Layer 9 of a small transformer language model trained on English Wikipedia (16 layers, counted from 0, width 96).
Take only the direct path to the model's output, skipping the later layers: a vector added to the residual stream pushes a token's score in proportion to its dot product with that token's output vector.

Output vectors of the tokens that the questions are about. A number n stands for (n - 500) times 0.0088.
" reached": 505,523,479,427,491,518,524,549,476,464,502,523,473,498,487,529,544,503,548,507,513,474,449,494,478,532,552,538,508,507,492,481,510,507,485,521,533,559,507,506,518,504,494,561,498,486,608,475,478,529,485,424,542,458,532,490,490,547,452,500,475,470,468,485,507,474,473,456,450,485,511,448,486,503,473,574,608,538,535,482,533,437,455,545,473,517,386,536,433,591,535,444,520,483,457,462
"itional": 482,457,417,434,429,499,500,503,543,413,533,609,485,520,482,594,528,503,468,569,445,529,498,433,481,530,556,590,520,479,555,554,393,604,451,500,559,520,511,536,538,369,538,506,564,487,471,430,506,596,536,485,442,497,613,540,459,540,423,534,443,497,534,567,517,501,475,396,431,423,477,460,441,447,485,571,553,495,502,520,583,460,550,526,425,510,481,520,475,556,517,416,500,540,472,451
"|---|---": 548,236,331,26,168,606,648,602,411,349,489,892,353,565,400,595,655,634,778,606,205,460,194,569,371,613,517,692,489,430,652,469,395,791,386,573,665,575,412,631,394,117,402,923,655,670,760,444,593,593,424,272,606,418,732,479,464,694,282,575,253,472,848,326,689,231,348,338,250,394,670,444,575,301,593,627,714,489,733,382,749,373,545,352,248,609,424,735,193,890,707,293,656,552,334,188
"N/a": 545,233,332,28,170,608,655,598,413,351,495,893,350,567,398,601,656,626,779,602,201,461,196,571,373,615,514,688,491,428,653,471,396,787,379,574,662,572,405,633,391,119,399,917,656,676,767,451,586,594,430,274,603,415,738,475,457,700,284,567,249,478,844,322,690,232,345,334,251,396,671,441,576,297,594,629,715,486,734,375,741,374,546,354,244,615,426,741,195,884,714,295,657,553,339,190
"liament": 533,514,381,425,472,523,531,551,456,478,547,602,496,522,455,494,500,466,515,496,439,492,454,621,456,504,516,514,492,490,501,451,489,517,449,502,505,615,510,564,434,452,496,547,509,598,505,511,518,432,471,490,488,499,557,406,458,527,482,517,464,527,560,514,573,432,467,417,410,442,503,514,524,397,523,551,583,483,548,484,624,443,527,406,538,456,508,574,440,577,533,418,618,460,469,559
"retary": 568,467,445,378,483,546,539,561,455,453,494,611,480,519,484,542,486,452,471,526,413,531,442,606,430,511,552,521,518,458,611,488,429,494,506,610,535,529,510,489,445,439,561,584,471,498,521,415,534,502,508,476,555,464,475,426,432,555,399,564,418,538,534,462,539,459,502,453,462,527,526,488,550,460,609,556,550,550,530,457,621,431,483,413,478,512,505,552,415,573,514,492,541,485,459,390
"eated": 470,461,478,369,365,511,519,553,495,401,471,650,494,431,474,553,490,475,444,523,439,478,412,503,437,632,538,568,505,442,568,568,399,549,498,545,573,537,574,548,491,451,452,557,528,563,457,499,569,587,455,425,527,469,609,535,507,578,478,522,476,456,566,413,515,467,499,478,451,464,568,512,516,476,533,479,612,491,540,546,574,400,510,452,492,508,419,547,400,512,584,425,528,553,466,372
"ected": 505,572,444,365,395,535,507,487,472,497,532,620,475,538,487,493,537,476,479,518,476,458,405,461,474,513,415,531,521,418,545,409,436,463,478,518,503,529,551,494,504,477,532,497,478,559,480,505,535,660,535,450,598,509,591,565,467,495,434,522,421,502,547,429,487,494,452,446,493,523,532,528,485,486,542,523,591,509,562,541,560,433,459,503,515,531,424,538,393,613,591,518,539,475,463,423
"owever": 525,536,471,390,493,561,513,577,441,433,477,610,440,554,456,520,570,461,604,474,466,529,417,519,466,572,549,567,465,445,474,467,489,500,503,568,652,471,440,477,470,443,472,565,528,514,579,417,460,544,465,453,473,464,556,537,521,544,427,518,391,515,534,401,533,509,488,444,362,420,602,450,501,456,527,473,602,562,570,472,588,431,541,531,523,535,469,568,368,570,523,459,516,564,482,430
"itt": 501,528,459,492,462,527,536,523,448,493,467,592,481,518,459,447,499,466,518,491,473,449,537,562,465,582,476,479,485,474,449,503,451,463,492,561,492,506,533,547,519,477,577,552,491,491,563,478,486,487,485,470,459,516,526,482,505,496,451,459,514,547,536,445,503,492,478,514,452,517,584,446,514,512,533,531,519,574,515,516,539,466,481,542,453,493,478,454,494,500,563,419,535,486,484,514

Output weights of attention head 0. The head adds the sum of these rows, row i times number i of z. A number n stands for (n - 500) times 0.00059.
o0: 512,418,425,700,475,515,743,403,368,701,538,495,600,563,502,414,891,601,530,545,505,285,547,573,502,438,460,240,533,594,722,561,548,372,482,649,473,538,521,421,556,621,507,598,551,692,481,485,488,461,525,429,416,349,594,529,717,453,535,398,378,640,597,297,228,556,375,401,474,589,455,538,536,580,333,514,180,137,537,484,358,510,466,430,433,533,506,465,388,524,474,467,497,507,651,660
o1: 976,453,477,554,467,492,439,559,617,737,556,344,196,733,306,386,611,531,366,380,462,524,468,555,456,443,685,426,454,691,403,709,576,379,615,588,296,587,466,418,471,512,274,435,754,676,413,270,394,292,389,398,425,677,151,521,488,421,447,519,625,175,519,774,617,602,584,490,511,312,340,684,308,572,584,539,606,400,521,554,540,657,475,589,620,412,363,490,726,444,605,582,387,409,649,467
o2: 427,607,575,694,645,411,319,465,474,573,450,474,482,446,649,585,532,398,220,423,392,473,528,351,571,687,568,493,687,461,384,640,416,568,535,381,527,575,293,447,647,657,314,278,545,587,436,484,410,506,591,583,509,223,388,535,414,511,684,504,438,447,487,642,603,376,437,686,526,611,522,633,508,323,580,368,408,425,751,630,451,451,507,412,593,615,445,380,436,583,437,568,408,632,727,284
o3: 663,552,340,503,543,461,416,579,320,140,562,686,480,382,686,521,752,293,296,533,584,382,267,268,188,363,439,695,648,758,704,351,278,499,576,681,483,492,583,498,750,392,507,574,456,524,625,346,376,550,433,511,787,479,562,569,403,458,545,677,576,494,261,678,779,384,504,523,356,761,448,574,333,317,573,299,625,529,434,363,498,462,575,544,511,637,465,559,757,430,388,466,355,497,519,540
o4: 360,531,536,499,510,447,603,384,363,287,475,415,611,594,441,583,559,332,441,445,411,492,523,504,551,282,582,324,837,500,628,582,545,668,524,580,440,457,433,831,571,364,609,299,562,697,246,392,660,531,466,504,365,301,237,538,463,578,622,522,329,377,619,485,495,321,441,277,583,627,519,620,606,308,250,631,630,548,432,375,532,546,632,381,464,509,792,803,455,575,568,507,277,566,746,592
o5: 365,534,606,317,753,421,679,449,506,507,641,506,391,617,565,323,752,363,365,588,407,539,579,530,619,628,467,351,474,172,410,413,352,387,669,397,668,822,268,262,527,587,432,240,535,331,586,639,664,518,479,618,462,318,526,715,559,395,495,518,390,474,468,492,410,488,537,575,270,536,490,553,535,376,445,661,437,562,519,582,403,495,502,528,522,673,677,585,662,467,550,408,241,393,720,530
o6: 507,420,576,299,639,709,525,864,147,486,502,371,634,425,291,288,442,339,745,525,554,493,536,647,734,480,560,429,544,707,563,508,537,507,598,423,663,647,363,548,542,637,564,263,553,735,376,386,466,432,666,441,311,365,524,282,487,518,417,421,524,526,523,648,537,298,517,694,582,488,632,428,492,598,620,298,567,497,418,489,457,364,585,430,322,512,150,689,435,395,545,600,774,352,474,329
o7: 450,604,386,500,449,391,397,598,495,398,209,674,648,492,633,458,427,596,554,493,500,497,670,682,662,556,435,503,246,598,334,642,498,475,475,587,697,621,719,459,844,530,412,237,271,378,761,473,568,603,235,367,518,448,656,713,592,590,691,503,451,520,492,600,585,703,519,527,357,575,179,535,755,478,621,295,564,426,407,467,363,396,273,527,482,425,487,427,382,254,436,331,428,320,540,682
o8: 400,656,770,584,530,419,359,212,746,512,494,447,425,384,258,448,515,607,482,590,569,419,353,447,524,520,651,671,732,600,111,640,312,422,523,535,553,590,450,514,317,596,604,682,533,443,487,527,400,621,445,223,525,377,641,452,548,352,606,665,437,545,523,517,492,385,560,406,208,650,538,388,528,561,708,469,533,410,305,500,566,504,346,547,578,459,679,635,683,339,543,173,468,613,649,482
o9: 331,510,445,568,477,810,604,417,392,484,636,582,413,443,502,549,539,419,330,465,498,445,624,546,749,436,509,495,475,552,482,459,445,731,500,555,443,521,515,515,546,509,467,417,481,378,456,145,663,468,545,467,349,608,595,384,401,287,487,401,709,434,677,274,457,497,382,554,524,432,529,673,366,405,666,596,694,608,326,555,714,580,600,705,500,526,440,609,487,407,437,73,548,542,516,542
o10: 500,596,520,450,701,440,271,454,583,546,551,746,481,376,445,599,456,399,429,384,421,709,511,585,278,353,315,317,411,386,202,694,389,536,532,476,445,229,497,566,354,532,466,671,458,268,503,292,293,624,675,655,397,668,735,597,427,396,544,580,612,566,825,733,392,478,674,614,394,552,458,436,478,461,542,410,560,633,543,459,497,243,797,704,514,444,535,372,409,631,496,459,579,483,696,468
o11: 604,281,520,498,483,607,837,475,484,802,548,388,408,443,634,506,240,568,656,341,203,749,360,416,522,334,515,422,423,873,656,489,433,540,555,410,394,516,570,620,428,617,581,405,578,375,482,518,399,317,399,698,408,765,558,576,579,522,561,692,300,398,548,446,655,489,453,289,429,524,636,569,576,359,395,451,687,417,463,599,445,568,410,639,373,386,462,574,141,611,600,492,534,529,340,444
o12: 372,429,467,423,639,605,578,600,508,372,676,721,551,504,496,430,225,290,452,434,211,654,487,367,608,175,554,530,515,602,188,540,523,415,479,517,399,421,500,567,511,519,464,500,677,449,426,632,639,268,348,558,621,506,660,458,588,550,508,487,436,478,813,421,465,374,418,292,528,553,690,591,579,635,450,513,473,337,556,566,561,511,389,353,456,632,522,486,665,329,558,795,676,372,574,515
o13: 460,576,402,610,626,357,691,478,463,771,564,310,496,583,378,301,591,297,325,732,632,503,460,408,547,338,391,633,483,505,414,605,555,306,623,538,544,460,698,683,625,533,520,596,309,250,440,603,502,587,508,688,589,348,558,395,453,353,539,403,454,638,274,270,508,384,551,529,377,490,269,384,546,312,437,614,649,642,583,457,634,418,549,545,636,515,633,401,402,533,369,495,695,525,697,429
o14: 382,41,483,454,561,540,587,308,600,618,550,514,443,728,377,442,160,625,479,240,357,402,494,406,535,355,420,694,483,715,481,550,570,606,514,521,378,435,448,468,404,699,659,588,551,473,452,661,643,434,424,742,460,495,254,441,506,203,449,380,448,576,580,546,693,637,574,259,689,412,606,361,520,325,657,485,406,567,567,562,665,833,751,413,489,600,571,451,467,572,328,488,563,344,425,630
o15: 473,770,521,588,498,470,593,705,582,425,678,568,711,565,745,514,346,541,473,457,382,448,520,505,314,366,565,577,547,532,448,544,538,374,550,585,243,315,477,230,539,599,589,602,583,678,349,425,304,608,535,722,497,451,416,446,580,362,306,236,630,392,448,428,696,522,525,494,537,495,433,144,785,583,440,460,469,523,544,689,387,747,692,485,248,334,560,450,468,229,816,548,445,426,523,310
o16: 458,416,752,674,464,471,277,554,265,624,652,416,619,587,493,460,576,177,212,618,309,406,399,545,388,407,359,601,507,297,309,637,427,678,636,446,523,416,469,727,903,427,426,470,726,382,664,751,425,525,581,605,559,420,450,538,496,481,760,404,599,482,665,522,660,289,658,470,666,400,674,478,472,610,366,528,541,511,499,453,360,349,547,406,295,556,573,371,578,562,379,507,332,184,647,567
o17: 532,513,406,317,439,367,361,584,482,356,513,555,201,756,533,508,678,446,473,607,466,562,697,453,558,481,400,483,692,621,629,516,623,605,357,367,770,353,488,596,521,305,530,554,567,437,511,652,371,590,485,451,348,689,387,463,610,643,635,541,423,457,640,565,771,437,450,648,360,344,335,473,358,338,909,494,329,414,620,378,466,556,248,387,345,671,621,508,421,352,661,373,555,433,763,278
o18: 680,462,550,326,603,413,614,210,355,496,625,440,391,627,446,614,342,405,434,507,455,430,458,595,307,574,519,456,631,560,512,492,515,731,706,697,759,502,358,604,601,399,434,429,472,387,338,446,456,220,446,573,659,256,335,390,759,489,694,576,668,554,596,341,527,699,399,472,364,644,575,633,602,636,625,332,571,488,266,365,393,256,685,513,543,589,593,430,240,431,616,607,581,473,442,501
o19: 490,367,404,602,500,414,418,458,496,421,522,412,430,296,683,330,592,535,577,504,240,553,592,544,868,417,343,366,639,355,642,551,344,518,742,420,523,454,521,525,699,693,584,643,393,491,429,648,521,606,426,599,494,573,261,644,576,379,516,463,463,385,396,572,402,401,498,498,372,521,392,816,460,428,414,375,691,550,633,632,565,575,577,694,445,295,273,574,511,590,551,364,453,388,499,484
o20: 508,551,692,642,344,602,716,388,401,468,590,494,629,500,308,501,388,617,568,549,477,671,369,525,551,718,466,474,489,388,558,432,346,593,512,448,437,602,625,277,679,379,572,617,563,418,451,457,570,349,454,510,582,317,477,420,401,440,415,476,572,680,497,614,463,409,422,497,461,291,525,370,555,684,476,479,653,455,533,409,399,575,499,276,325,351,569,619,477,753,710,665,503,422,482,368
o21: 611,67,578,613,530,631,538,459,743,505,514,732,533,634,389,642,376,639,469,517,536,437,579,495,712,633,373,564,479,715,566,494,536,484,459,487,537,555,498,407,398,652,563,494,484,401,265,440,316,574,623,602,325,378,353,534,457,560,343,379,515,343,534,513,426,418,378,329,402,702,627,680,429,335,414,318,593,704,514,375,656,329,215,537,640,540,340,270,572,551,607,791,490,630,414,463
o22: 522,623,368,468,643,526,633,475,498,812,588,448,442,349,558,604,332,343,504,560,549,344,590,768,401,544,487,623,519,416,297,655,399,494,476,530,564,544,455,345,407,468,584,418,252,420,501,421,602,710,509,551,518,691,568,377,370,512,497,510,517,342,453,604,254,418,350,297,458,632,602,657,429,398,623,604,519,739,517,500,614,431,459,447,780,412,444,553,259,389,508,620,494,496,453,561
o23: 453,543,444,637,548,596,450,681,660,737,352,737,562,243,335,138,549,417,747,593,620,541,360,407,558,706,454,352,555,165,525,470,254,607,496,529,732,523,360,470,474,533,500,360,363,631,590,629,393,538,618,361,251,389,665,595,631,388,553,349,403,315,467,475,498,484,457,481,589,353,572,574,686,442,540,574,571,374,462,628,435,465,519,398,746,473,561,263,321,562,867,547,456,431,701,408
o24: 656,739,434,695,441,514,579,462,387,556,355,522,407,238,504,294,446,668,507,379,412,378,604,193,502,364,624,465,770,606,369,588,314,503,504,301,345,498,374,495,616,435,524,656,567,568,674,591,143,404,539,567,418,515,308,400,392,432,523,579,426,482,547,418,525,529,532,434,466,453,477,595,621,510,315,644,477,620,561,497,761,775,698,335,733,453,705,432,657,418,655,519,404,516,500,470
o25: 600,501,627,555,305,470,483,554,486,675,276,591,563,640,484,247,546,670,551,277,269,364,606,440,373,517,385,354,446,402,733,688,650,356,467,645,558,725,675,684,525,650,419,566,393,675,673,454,561,595,523,435,397,421,279,371,483,495,446,402,508,370,350,520,443,447,285,483,425,496,514,513,706,617,494,345,760,219,610,498,662,486,725,672,307,545,481,335,508,376,512,583,487,516,592,420
o26: 633,508,405,445,380,497,471,347,531,365,450,384,731,506,510,578,347,572,454,550,595,434,524,297,690,573,388,666,557,451,599,435,457,587,575,292,559,640,402,487,579,563,372,401,789,356,447,820,302,225,487,426,368,568,708,600,479,509,475,282,606,515,649,535,418,621,340,446,532,771,481,455,599,451,555,464,598,561,417,452,387,527,589,302,625,604,527,571,568,357,679,265,523,531,355,491
o27: 561,215,627,419,439,621,461,260,570,411,502,509,506,447,436,348,617,589,473,608,536,568,585,264,525,483,683,583,412,319,577,749,500,605,657,454,665,494,408,268,599,370,468,452,260,330,637,455,424,473,570,503,598,212,701,640,798,488,447,628,580,515,478,410,287,438,774,753,293,548,539,419,426,275,422,501,353,488,593,459,466,553,559,630,667,372,604,418,379,571,503,495,520,594,451,636
o28: 665,706,592,524,613,441,518,392,376,533,471,515,549,441,379,367,470,542,369,632,366,646,435,713,638,584,360,437,360,531,591,738,360,471,582,300,390,607,552,549,424,347,545,605,646,572,341,604,727,489,596,709,506,545,525,620,329,417,388,501,363,328,246,730,444,528,565,397,610,565,463,590,331,476,534,194,488,356,627,547,383,667,314,555,559,464,495,484,507,465,478,520,399,324,547,688
o29: 533,671,477,457,324,493,359,659,511,295,474,446,613,450,668,497,613,457,630,476,419,409,561,348,665,460,459,453,392,502,494,597,372,423,563,671,581,639,487,616,477,608,469,627,673,525,488,491,675,530,744,469,316,523,488,376,640,442,336,443,450,538,441,353,596,508,456,550,427,389,465,509,420,521,657,543,626,448,492,437,711,541,435,572,500,494,528,583,612,622,363,173,340,338,391,466
o30: 550,469,467,311,374,479,555,461,481,464,584,670,544,518,472,248,633,709,330,627,527,656,454,433,575,631,567,519,362,474,337,456,460,430,356,513,635,486,433,456,408,354,603,546,546,493,599,536,329,570,432,802,484,382,452,441,501,605,588,579,471,396,551,213,576,482,558,669,626,567,338,500,559,400,569,609,394,645,725,647,428,410,497,721,315,527,535,372,277,549,787,458,306,484,395,543
o31: 439,291,433,482,538,748,375,502,560,509,431,256,746,479,357,527,770,353,317,536,365,661,458,592,626,393,504,298,288,696,580,669,682,250,178,414,512,569,248,856,435,340,584,469,324,553,536,363,570,434,488,402,580,393,591,406,591,644,386,508,660,519,478,508,573,466,463,429,592,454,561,626,772,354,528,698,643,512,380,536,407,465,593,475,580,525,654,527,521,454,559,507,395,501,523,478

Each question shows a token from some text and the vector z that the head gathered there. A number n stands for (n - 500) times 0.0041.

" He": 395,532,382,590,373,412,493,511,601,645,542,535,407,498,434,500,387,501,494,664,460,407,534,312,503,467,436,434,480,603,505,370
Which three tokens does it push up most, strongest first? " reached", "itional", "|---|---"

"onent": 473,646,399,603,438,386,502,451,571,608,454,491,419,533,456,478,277,422,413,501,428,400,572,544,629,647,409,327,539,524,423,502
Pushed up most: "liament"

" only": 414,523,252,729,413,337,440,460,593,554,525,491,477,456,415,548,461,583,534,615,571,324,410,292,600,529,490,373,541,509,333,441
Pushed down most: "owever"

"o.": 494,331,486,785,411,431,462,601,637,623,519,313,382,473,243,430,410,456,522,468,453,464,562,537,483,590,491,415,384,516,321,480
Pushed up most: "eated"

"|": 340,682,273,447,190,325,516,692,400,663,484,458,396,374,377,654,211,505,328,605,425,471,613,499,558,710,466,288,468,580,508,559
Which three tokens does it push up most, strongest first? "itt", " reached", "liament"

"=": 346,661,431,526,454,333,628,476,456,595,416,480,377,410,456,713,235,589,495,593,330,519,574,309,442,632,550,228,584,589,441,372
Which three tokens does it push up most, strongest first? "retary", "liament", " reached"

"\n": 358,597,319,416,277,404,594,617,428,621,464,542,403,424,442,559,236,491,367,668,471,507,583,373,452,627,482,346,458,543,506,445
Pushed down most: "itional"

"5": 456,645,428,602,356,531,499,640,653,796,515,577,335,568,328,374,339,511,679,502,464,423,513,366,436,623,485,495,507,595,543,442
Which three tokens does it push up most, strongest first? "owever", " reached", "eated"

"ug": 501,614,420,657,449,418,461,547,463,667,531,460,384,395,342,542,400,553,467,490,460,329,442,366,533,503,499,462,433,578,471,404
Pushed up most: "|---|---"

"r.": 458,437,470,699,455,429,496,606,598,668,514,341,327,374,297,533,350,591,487,421,375,340,631,391,472,578,527,353,429,586,345,468
Which two tokens does it push up most, strongest first? "eated", " reached"

" to": 335,569,381,724,420,477,440,480,608,554,566,580,509,480,375,574,286,568,512,568,482,222,561,452,614,499,434,295,534,569,501,385
Pushed up most: "|---|---"

" elected": 500,687,340,536,630,519,524,461,519,676,447,317,413,435,529,501,357,620,460,512,425,306,493,404,575,431,446,347,569,597,413,460
Which three tokens does it push up most, strongest first? "liament", "itional", "retary"

" H": 548,592,398,681,417,412,411,539,620,616,630,429,465,419,387,596,417,625,594,439,378,327,529,324,570,565,461,342,435,528,398,359
Pushed up most: "itt"

" not": 349,490,265,621,421,432,445,548,552,566,579,516,548,372,334,506,314,431,472,599,516,329,549,426,515,496,340,330,635,508,375,428
Pushed up most: "retary"

"ation": 577,558,304,585,541,310,529,451,553,687,471,459,519,449,434,436,343,596,618,626,339,332,613,336,597,495,532,263,627,635,263,518
Which two tokens does it push up most, strongest first? "liament", "retary"

"2": 414,552,417,667,511,532,470,562,485,586,421,451,325,584,209,555,297,446,473,592,466,317,444,428,451,512,470,575,438,648,536,515
Which three tokens does it push up most, strongest first? " reached", "owever", "eated"

" E": 350,574,354,618,385,403,502,540,536,638,545,412,290,520,392,549,431,494,559,502,451,263,483,239,492,593,409,488,441,576,508,331
Pushed down most: "liament"